Layer 3 of a small transformer language model trained on English Wikipedia (9 layers, counted from 0, width 128).
A neuron's activation on a vector x is GELU(weights . x + bias), where the dot is the dot product.
The model reads these tokens: "\n" "|" " 4" " |" " March" " 14" "," " 2013" " |" " An" " act" " rel" "ating"

The vector x that enters this layer's MLP at each token. A number n stands for n times 0.044.
0 "\n": 2 10 14 -51 -13 15 19 -40 14 41 29 -11 14 -30 1 -12 21 9 24 -11 5 -10 21 -11 -24 24 35 -5 8 1 12 -20 -16 21 15 -16 -2 -9 18 6 -25 -10 -19 6 9 -5 -5 28 -9 -24 -13 14 -24 9 0 -3 -3 -7 17 9 -1 36 31 17 1 1 -9 -3 14 -26 -15 4 -8 17 -11 -21 -22 -10 12 23 -21 -37 17 -14 12 -36 6 11 24 -13 0 -12 -8 7 92 -15 20 10 -42 0 8 -3 -15 0 32 1 6 -9 28 -32 -20 7 -5 -25 -20 -3 -25 9 -2 32 1 -9 -6 -3 11 3 13 -30
1 "|": -17 11 -1 -58 -22 -17 10 -17 11 23 17 -30 24 -6 -8 -14 27 13 58 -6 0 -14 21 -6 18 8 -16 -18 0 -9 12 -17 -11 -4 -10 14 -6 -17 28 2 2 11 -3 -18 -8 18 -1 12 5 7 2 29 -34 3 -18 2 -1 -11 29 -38 12 25 36 -4 -6 -3 -25 -5 -13 -17 3 -18 -12 6 10 -25 -3 -5 24 10 -1 -66 -12 15 14 -23 -5 3 46 10 17 -22 9 28 81 -7 7 17 -27 6 -3 -12 -11 -5 7 -3 -16 25 12 -27 -21 13 14 4 -9 0 -9 -2 -25 28 24 -7 -21 -14 9 28 15 -19
2 " 4": -26 9 14 -30 -34 -1 2 -23 2 -6 -8 22 2 9 2 -21 -17 3 53 -30 -5 -7 4 3 -23 4 -22 -33 -26 35 13 11 -13 -4 -9 30 -29 -25 -20 34 -15 10 -4 37 -6 4 17 -13 26 -20 -12 -26 -29 4 5 -5 -9 19 -6 0 28 24 16 -6 -12 24 -21 12 15 -35 21 -12 -15 -4 8 6 -3 -39 2 24 18 -33 -4 8 -30 -31 49 -5 65 28 -9 -5 -23 12 39 -5 6 -32 -12 -30 24 -38 6 8 -5 -15 -28 0 10 -14 23 -41 11 13 27 16 26 45 3 43 46 19 -26 -3 -52 35 33 14
3 " |": -9 -8 22 -44 -4 -33 -9 -18 -32 25 14 -5 26 9 -2 -50 21 27 30 3 -4 -18 17 -43 3 -6 -49 3 0 1 20 12 -19 -9 -15 17 5 3 28 6 -17 -18 -10 3 6 5 9 -21 -2 -12 -10 28 -22 -6 -40 17 -3 -13 28 -13 1 33 20 -12 9 -1 10 -9 8 -9 33 -9 -1 1 5 -6 -2 -19 9 21 -14 -34 -5 4 4 -44 8 18 33 25 8 6 -14 59 66 -8 18 -24 -19 -35 6 -38 -2 -2 -9 -17 -20 20 23 -29 -10 -11 4 -11 -7 6 11 5 3 41 15 2 -1 15 -6 10 34 -8
4 " March": -8 33 20 -17 8 -16 -5 -9 -31 33 -31 -11 19 6 -26 30 -32 10 69 -21 -22 0 -8 -12 23 -4 -39 20 -8 21 -30 -9 -8 2 -33 -9 14 19 5 -2 34 4 -62 37 -1 15 -10 -20 42 -32 4 -12 -46 -3 0 2 34 -16 -4 -19 14 13 25 -10 27 -10 18 2 5 -11 46 6 -1 25 -10 -1 11 -8 26 20 -34 -14 -8 -4 -72 20 2 6 28 36 -32 -20 2 -11 29 0 36 15 -20 3 -2 1 -25 -8 -57 -16 7 1 44 -20 26 -42 -13 -5 -12 -29 1 15 12 23 6 39 11 12 -50 5 11 -11
5 " 14": -9 14 4 -37 -7 -4 3 -16 -9 4 -23 -21 8 39 -47 -1 -34 16 31 -17 -33 -3 -19 2 4 20 -54 -4 -30 32 0 7 -23 -12 3 37 -35 6 -26 19 -19 17 -40 70 -7 -4 38 10 25 12 6 -31 -16 -4 22 5 10 -13 -5 -8 26 42 37 -15 13 18 7 22 1 -41 22 -12 1 -13 -8 15 15 5 25 34 -10 -34 30 -25 -46 11 -5 -20 40 34 -4 -12 -6 11 -7 6 0 -35 19 -29 17 -31 -6 7 4 -13 -10 -12 -13 -19 47 -40 -12 14 26 -20 13 18 38 -1 49 18 -8 -16 -24 12 44 2
6 ",": -16 -11 41 5 6 11 -12 -43 -33 21 0 5 0 38 -1 -26 -9 23 44 21 -22 18 23 -10 -25 -22 -59 43 -2 32 -28 -15 -7 -8 -37 31 16 22 4 1 -24 -1 -37 56 10 15 5 -16 75 -33 -19 5 -54 18 -4 40 -7 -22 9 -8 -3 10 14 3 11 7 27 -14 -28 -4 -11 -48 16 13 -9 6 -17 -24 11 17 -15 -19 22 -6 -25 -15 -18 -11 31 18 -19 5 20 6 14 -1 -3 4 -15 -34 29 -14 -10 29 -29 5 10 14 38 -9 45 -54 -12 14 -4 -36 -9 -2 19 -4 1 3 21 21 -40 4 -7 15
7 " 2013": 25 -18 -10 -13 -8 15 26 -14 -40 37 -41 11 -5 53 -33 -5 -8 60 27 5 -10 -14 -9 6 11 -8 -27 -5 -7 50 -24 -3 25 -15 -30 -8 -11 -32 -20 11 0 23 -6 16 -3 -2 -9 4 29 -27 -27 -14 -55 -20 8 -4 38 21 28 -13 43 29 17 5 12 -4 25 24 6 -13 42 -65 11 0 -40 13 35 8 22 1 -20 -17 9 9 -32 -6 10 -2 59 34 -8 -27 29 14 15 27 -8 -5 -38 4 -8 -31 -4 -20 -12 -20 -14 -6 -4 -9 22 -41 -18 -25 8 -5 8 13 41 -1 9 1 5 -17 -24 42 26 -16
8 " |": -24 -13 -1 -36 2 -46 -1 -19 -44 23 8 -3 18 31 0 -45 2 17 29 10 -10 -7 27 -18 14 -5 -52 -11 2 16 18 20 -17 2 -19 27 1 -6 22 5 -13 -6 -12 7 14 0 7 -23 7 -13 -3 25 -42 -8 -33 19 -2 -22 28 -30 6 23 15 -9 19 -12 15 -5 14 -7 34 -9 7 3 9 -10 9 -12 1 22 -16 -24 3 -7 -3 -53 -9 16 23 22 -12 13 -6 76 50 6 12 -24 -3 -41 -3 -38 -11 -5 -14 7 -9 8 23 -26 -6 -12 0 -6 0 7 5 4 11 32 21 0 2 19 -15 12 34 -4
9 " An": -17 -10 0 -23 -3 -9 -1 2 -2 -28 -2 -10 17 -3 -41 -3 -35 -3 35 -33 18 6 26 -47 36 -76 4 -8 17 30 25 -11 -38 34 -8 10 14 -9 6 28 -27 11 -74 21 12 -33 13 -27 39 -41 -9 18 -42 -7 -19 -5 -7 -18 -1 -7 -3 26 8 19 6 13 14 -23 1 38 19 -12 11 4 29 -9 0 47 -3 -10 3 -20 -14 -33 -5 -9 12 -7 32 14 -7 -5 8 -23 31 7 18 14 -4 33 -9 -4 3 -1 -94 16 28 -23 8 -10 4 -19 20 10 4 -28 18 -13 11 -11 -31 28 8 -4 36 34 56 6
10 " act": 32 -34 21 -2 -3 -6 5 -34 -67 15 3 5 -3 48 -6 40 6 14 17 -19 17 7 2 4 41 -24 3 -14 21 41 7 -12 -2 -27 -54 -5 -32 41 -23 30 25 16 -45 7 18 -19 5 -19 52 -35 31 -13 10 3 -3 -9 -25 0 -16 35 -10 6 -4 -25 19 22 -11 1 -10 -24 61 -29 18 -10 -29 6 -22 -29 50 0 -1 -36 8 -19 3 -28 -19 -6 34 -39 0 -4 -14 -7 9 12 4 8 -6 -15 4 10 -13 22 -38 20 -29 6 31 -5 33 -10 -12 -7 9 6 -11 10 -19 31 -33 -8 -12 37 -35 26 44 10
11 " rel": 4 -29 14 -37 3 11 20 20 -14 -5 -7 -17 5 5 -55 -5 6 -2 44 -11 21 29 -11 -16 23 -41 27 -33 -22 41 36 8 -2 9 -12 4 -42 22 -17 5 -1 24 -21 32 -6 -15 -33 -3 51 27 -40 -16 6 34 -24 29 -43 -34 38 20 -28 5 -20 -19 22 32 3 -22 29 13 28 -7 13 13 -23 20 -28 -12 -2 -10 -6 -18 25 -35 14 -1 -24 47 18 -19 8 -14 15 4 -9 -12 -11 -13 0 -41 42 20 5 -2 3 -37 -4 -8 -3 -1 16 -40 -38 -20 25 -1 6 -2 -8 59 3 -21 8 11 -12 31 6 14
12 "ating": 23 34 -17 -20 -10 17 22 -13 -52 30 -5 -13 47 -10 9 -5 9 20 30 -4 20 -5 67 3 -17 22 -22 -14 -9 24 -9 7 -9 -30 -5 3 10 -17 -10 -3 -30 -8 -19 30 21 15 2 -13 -9 -18 -21 14 12 -19 -51 -6 3 -2 -12 33 0 5 -9 25 -27 -1 -8 21 26 -47 78 -14 -14 10 -48 -9 -12 -5 23 19 -18 5 29 -9 35 -30 -3 -15 -10 -11 -37 -16 35 23 6 1 -28 7 -5 -7 -17 -15 30 2 1 -48 5 -3 18 -42 4 -14 2 26 3 5 39 -2 7 11 9 30 -42 16 2 -8 17 -19

Each question shows the input weights of one neuron of the MLP. A number n stands for n times 0.016.

n427 (bias -0.075): 20 -16 -11 -10 2 -15 11 1 33 12 12 3 19 -7 8 -3 -2 5 -9 -9 -10 -6 -22 -5 -5 7 12 6 19 -5 -6 -7 25 -1 -8 -13 -3 5 -9 22 8 10 -11 -18 -6 -10 -6 3 1 1 -1 -7 -19 19 7 0 6 8 13 1 4 13 -3 -11 -13 2 7 8 9 -7 2 16 -3 5 -2 8 -11 1 9 -12 24 2 4 -9 15 22 -3 10 -4 -6 2 -10 -5 -4 -17 -4 1 -3 -10 6 13 17 -17 8 10 5 12 -5 21 -7 21 -5 -14 -4 -7 -16 -5 7 3 -2 1 -4 -5 -23 3 -5 -6 4
On which token does it fire most, and how strongly? 0 "\n", at about 1.7

n206 (bias -0.243): 17 -2 2 -5 -2 -10 12 -11 -10 2 10 -27 -19 -1 -21 5 -5 5 10 6 -2 7 -23 -1 -10 8 -9 -24 -4 3 6 -21 9 4 14 -7 28 -2 5 0 2 -10 18 6 3 13 10 20 3 9 7 -14 6 9 2 19 20 7 -5 -3 -16 -1 0 -11 7 17 1 5 -15 -5 -3 -4 17 -10 -7 -9 7 9 -16 -10 8 11 -10 1 6 -8 -1 -6 -2 -3 4 17 7 -1 -21 -12 -6 0 -10 -9 -1 13 8 -6 -17 -23 -16 1 6 30 0 27 6 -15 13 3 -21 -1 6 -9 8 -1 -4 2 -11 3 8 24
It fires most on token 11 " rel"

n180 (bias -0.107): -19 7 -3 2 -4 -8 -14 22 6 -10 11 1 -15 7 -10 16 18 11 -4 -4 20 15 18 -15 4 2 9 -9 15 -7 -12 -3 4 -11 -11 7 13 6 7 18 -7 -1 12 -4 9 -2 -7 -7 -1 -5 16 -8 -1 -2 -10 -1 -1 5 6 20 16 4 5 -2 1 4 -3 -17 8 -4 7 2 12 -13 -8 -9 -9 -4 8 1 14 -4 -14 9 -2 -13 2 4 -9 -16 4 6 5 -16 -24 -19 3 8 -19 -14 -3 -5 7 8 15 -3 -4 -16 -1 21 0 19 34 3 5 3 -5 -13 7 10 10 -13 4 6 -5 -32 6 8
It fires most on token 10 " act"

n490 (bias -0.136): -4 15 -6 -9 15 10 -9 -2 -3 -14 5 -2 16 2 2 -3 20 -2 10 2 -3 13 3 4 -13 11 19 5 -7 13 9 4 -25 7 -7 -3 -5 0 -23 -25 -8 8 12 -7 16 2 8 4 -5 4 -17 8 -16 3 4 -2 12 -12 -13 -6 -21 4 7 -5 -1 -2 7 -6 -5 0 -13 24 18 2 0 24 25 14 -10 21 19 -9 9 -6 4 1 8 -4 -15 3 13 -1 2 -1 -14 2 6 -1 -4 7 1 1 6 9 -16 0 -5 10 2 -7 -11 0 -14 18 13 0 4 -2 -19 -11 -1 -7 8 16 -3 -6 18 8
It fires most on token 9 " An"

n426 (bias -0.100): 14 -13 11 5 -6 2 -22 8 1 -10 12 13 -12 -1 8 -5 1 -12 4 2 -2 16 -15 -4 19 -5 3 -9 -2 9 13 7 -6 -10 -12 -9 -9 -7 -9 -24 -3 15 -10 11 -1 13 4 9 -9 0 -5 5 -9 8 16 7 -3 0 -4 6 -4 1 4 11 -4 -6 3 10 4 6 7 7 -9 2 4 10 15 -3 4 17 5 7 1 -3 18 26 -5 9 15 11 -11 4 2 -20 31 -3 8 4 -5 25 -8 21 6 -4 2 3 -12 3 3 11 5 -7 -3 9 2 2 4 6 2 -6 2 8 2 -15 6 3 -1 7
It fires most on token 9 " An"

n178 (bias -0.121): 0 -4 4 -8 7 8 11 -10 3 -1 6 15 -9 7 1 -5 7 -26 6 0 -5 6 -2 -8 -8 -8 18 8 -9 -1 7 13 5 -1 -12 -5 16 19 2 5 -13 3 4 3 -5 5 0 -18 -1 -16 -12 -2 -6 28 3 -2 -7 -7 0 9 2 -16 3 3 13 9 -3 -1 2 21 -4 10 1 1 20 5 11 -12 13 15 8 10 4 -15 7 -12 16 15 0 6 -1 10 9 1 1 -13 17 0 -30 5 -10 17 4 -5 -24 -9 -10 2 1 25 8 -9 8 13 -9 -5 -5 19 -9 -26 -11 -13 11 -7 -4 -27 0 38
On which two tokens does it fire most, strongest first? 6 ",", 9 " An"

n5 (bias -0.008): -13 -10 16 3 -19 16 -16 6 9 0 -3 5 -9 0 -7 8 1 -1 -12 -4 -8 9 -13 7 -12 3 -14 -21 1 -2 12 -6 2 -9 -9 9 -9 -4 18 6 1 -2 7 2 10 -14 4 -6 1 1 21 -8 -19 -17 -10 -3 12 -12 8 -1 -12 1 3 -4 24 21 -17 16 19 -7 -6 14 -9 5 7 -2 6 -2 -6 3 4 23 -23 8 5 -4 13 0 4 7 11 -11 -6 0 7 -9 -7 2 2 -16 -1 8 4 1 14 10 -9 6 -11 -6 -12 2 -15 -4 5 1 -5 2 24 3 -9 2 2 4 -13 -10 13 1
It fires most on token 2 " 4"

n310 (bias -0.092): 18 -3 0 2 -26 -7 -16 5 13 2 -7 35 1 -6 -2 -11 12 9 0 6 -2 11 14 2 3 11 25 -3 1 -16 11 11 13 10 -14 -5 11 -2 8 -5 0 -2 -3 5 15 -14 -4 9 -18 -12 -8 4 4 9 17 -24 -22 -4 5 5 -19 7 2 -4 6 11 6 -25 2 -12 -26 -10 -30 -13 4 -11 0 -5 -6 -7 -3 2 -5 9 12 6 -4 21 11 -1 1 -26 6 10 15 -13 11 10 -17 -14 4 -3 16 -9 3 -4 -1 5 4 -9 -9 10 4 13 7 5 -1 -11 -17 -2 -10 12 5 17 29 -3 -3 -13
It fires most on token 0 "\n"

n8 (bias 0.009): -22 -12 1 -10 -10 -13 -2 -14 11 -2 -8 15 2 11 -1 17 13 6 -1 -10 2 -29 1 -3 13 -6 9 -6 16 7 10 -18 -10 0 15 -8 1 -7 1 -11 -25 24 -16 -19 -9 1 1 3 13 3 11 -4 -1 -1 -6 0 -6 2 5 -1 6 14 1 -7 -16 -1 8 6 12 3 9 5 11 11 -1 -5 -5 -4 10 -20 -7 4 11 9 10 8 14 22 -2 7 -6 -1 -16 10 -8 14 8 -5 -3 6 16 -10 -27 23 -13 -11 -6 -9 4 9 2 11 -11 12 -5 14 -1 19 20 -6 -3 -1 21 -28 -17 -11 -18 -8
Its three highest activations, in order, are on tokens 7 " 2013", 9 " An", 2 " 4"

n184 (bias 0.003): -5 -4 -2 -16 -12 4 -5 17 -14 -11 -5 -5 12 4 -5 -11 -4 1 1 2 -14 9 12 -2 5 -11 10 -13 14 12 -14 -29 -14 11 -13 -17 -17 20 0 -4 1 2 14 -4 10 5 -7 2 -8 -21 -4 7 6 7 6 -17 -7 13 -6 0 2 5 0 -13 -1 16 7 -16 -3 28 -13 -3 -20 -4 -4 18 -5 13 4 15 2 2 31 10 2 -1 5 -4 11 9 1 15 5 -5 -3 11 1 -1 -12 -15 -3 -9 15 20 13 8 -1 12 8 16 5 -7 -16 3 -14 -12 4 1 1 -3 -10 1 -14 -16 6 -5 24 -8
It fires most on token 9 " An"

n257 (bias 0.105): 2 -13 -4 -5 0 3 -6 -4 -3 -18 -22 15 4 -2 1 8 0 -11 7 9 -3 -1 -8 6 20 -1 -18 15 3 -4 12 12 -16 -16 -4 5 -2 -3 -7 -16 0 8 11 10 -4 -16 15 -8 0 -22 -17 10 -25 15 21 -14 14 0 12 -20 3 -3 -9 -9 9 -10 -18 -29 14 2 8 3 1 10 8 16 -5 -13 6 3 9 -6 3 13 7 -10 -13 -8 -6 1 -2 -7 12 -7 -4 -8 9 -35 6 26 4 -9 -12 -5 11 15 11 3 -4 -22 8 3 -3 9 12 5 -1 -2 -5 4 -6 -1 12 25 1 0 9 8
On which token does it fire most, and how strongly? 8 " |", at about 2.8

n264 (bias -0.196): 23 18 22 27 6 0 -23 0 -7 -1 23 -12 -5 -4 11 -5 5 -31 21 3 7 -2 1 -16 13 -8 5 -3 24 -1 -11 -8 13 16 -9 6 16 4 -35 2 -6 2 -1 14 7 15 -5 22 8 -13 7 7 14 9 30 22 8 -4 -5 3 1 12 13 37 -1 -5 -10 1 -21 20 -26 -17 -7 10 18 -7 -2 10 -5 -14 -10 1 16 12 11 -13 -5 -2 -14 12 10 0 -16 -13 -6 5 -18 0 5 0 -16 -9 -17 9 1 -13 9 -5 -1 -18 16 2 -6 -25 12 -1 6 -2 4 -22 -24 10 0 -8 -4 14 2 7
On which two tokens does it fire most, strongest first? 6 ",", 9 " An"

n276 (bias -0.031): 13 13 -18 9 6 -12 3 20 -9 -6 35 -5 2 11 -11 8 -3 -11 21 -22 -28 1 14 -12 -23 18 4 2 8 6 -1 6 11 -2 7 -19 5 -11 13 10 -14 -9 9 -14 3 -11 0 -9 -13 3 15 9 -9 -22 -6 6 0 -3 3 2 7 6 23 -6 0 21 1 -8 12 -3 -1 -10 8 -24 14 17 4 11 -9 -1 8 -6 -4 13 4 -3 -14 -17 -15 0 16 -7 2 8 -16 -10 -20 -6 3 -21 6 -2 -1 -19 -9 19 -10 1 2 1 0 4 4 -15 -3 -5 -21 -2 6 11 -29 7 0 2 -2 5 -7 13
It fires most on token 8 " |"

n81 (bias -0.185): 2 -16 -15 -13 26 27 2 2 0 15 -10 -15 -1 -17 -15 -4 12 11 5 9 24 -6 10 46 -14 14 4 7 -9 -16 2 -8 -13 -13 13 8 4 5 9 7 -3 -18 27 0 5 1 -7 18 2 -8 9 -7 4 -12 7 -3 -2 8 -6 0 -20 10 -9 0 0 -4 -3 -8 4 -1 -30 -6 -19 3 -21 10 -5 -4 -20 -5 19 1 -5 10 8 -10 -4 -18 -33 13 -3 4 6 7 8 20 7 19 9 7 -8 -14 -12 1 21 5 13 3 7 -12 9 -5 17 5 1 -5 3 -10 14 -4 -12 -9 -7 6 3 -2 -7 -6
It fires most on token 0 "\n"

n199 (bias -0.042): 1 -10 2 0 -3 -4 4 23 -2 12 -1 -8 9 -4 5 21 4 3 5 2 7 1 4 4 8 -14 6 -7 -4 15 -2 -7 -27 5 1 14 12 10 -4 -4 5 -3 -4 3 -5 -5 2 -5 -2 0 -2 1 1 -4 27 5 -22 5 5 -9 -10 16 -3 12 6 -1 1 5 18 16 -3 29 5 12 -2 -11 2 -8 2 7 7 1 6 7 -3 23 -6 -9 -4 16 -4 8 -18 -8 -10 38 4 -4 -2 13 -20 -3 5 6 8 -7 13 -8 -10 -9 14 -8 7 9 7 0 6 6 -18 4 12 -3 -1 -12 26 -9 10 -5
On which token does it fire most, and how strongly? 9 " An", at about 3

n175 (bias -0.042): -8 -1 6 -8 -11 7 4 -1 -11 13 3 11 -2 -7 7 -7 -6 -11 2 10 -4 -22 5 -10 -16 6 -6 0 -1 -2 3 -13 11 9 -11 9 6 -10 6 -9 10 2 -7 9 20 -6 1 10 -10 -16 -8 13 -8 2 -15 11 3 32 -7 0 4 9 -4 11 8 12 -18 5 15 -5 14 4 7 -1 6 3 -6 7 -3 -11 -5 -2 19 13 -9 -1 -6 3 -13 -7 8 -8 -17 8 -17 8 13 3 -18 17 -10 3 6 -11 13 -5 2 -1 -6 9 0 2 39 7 10 -4 -5 11 -3 -1 -4 -6 -4 8 1 0 0 14
It fires most on token 12 "ating"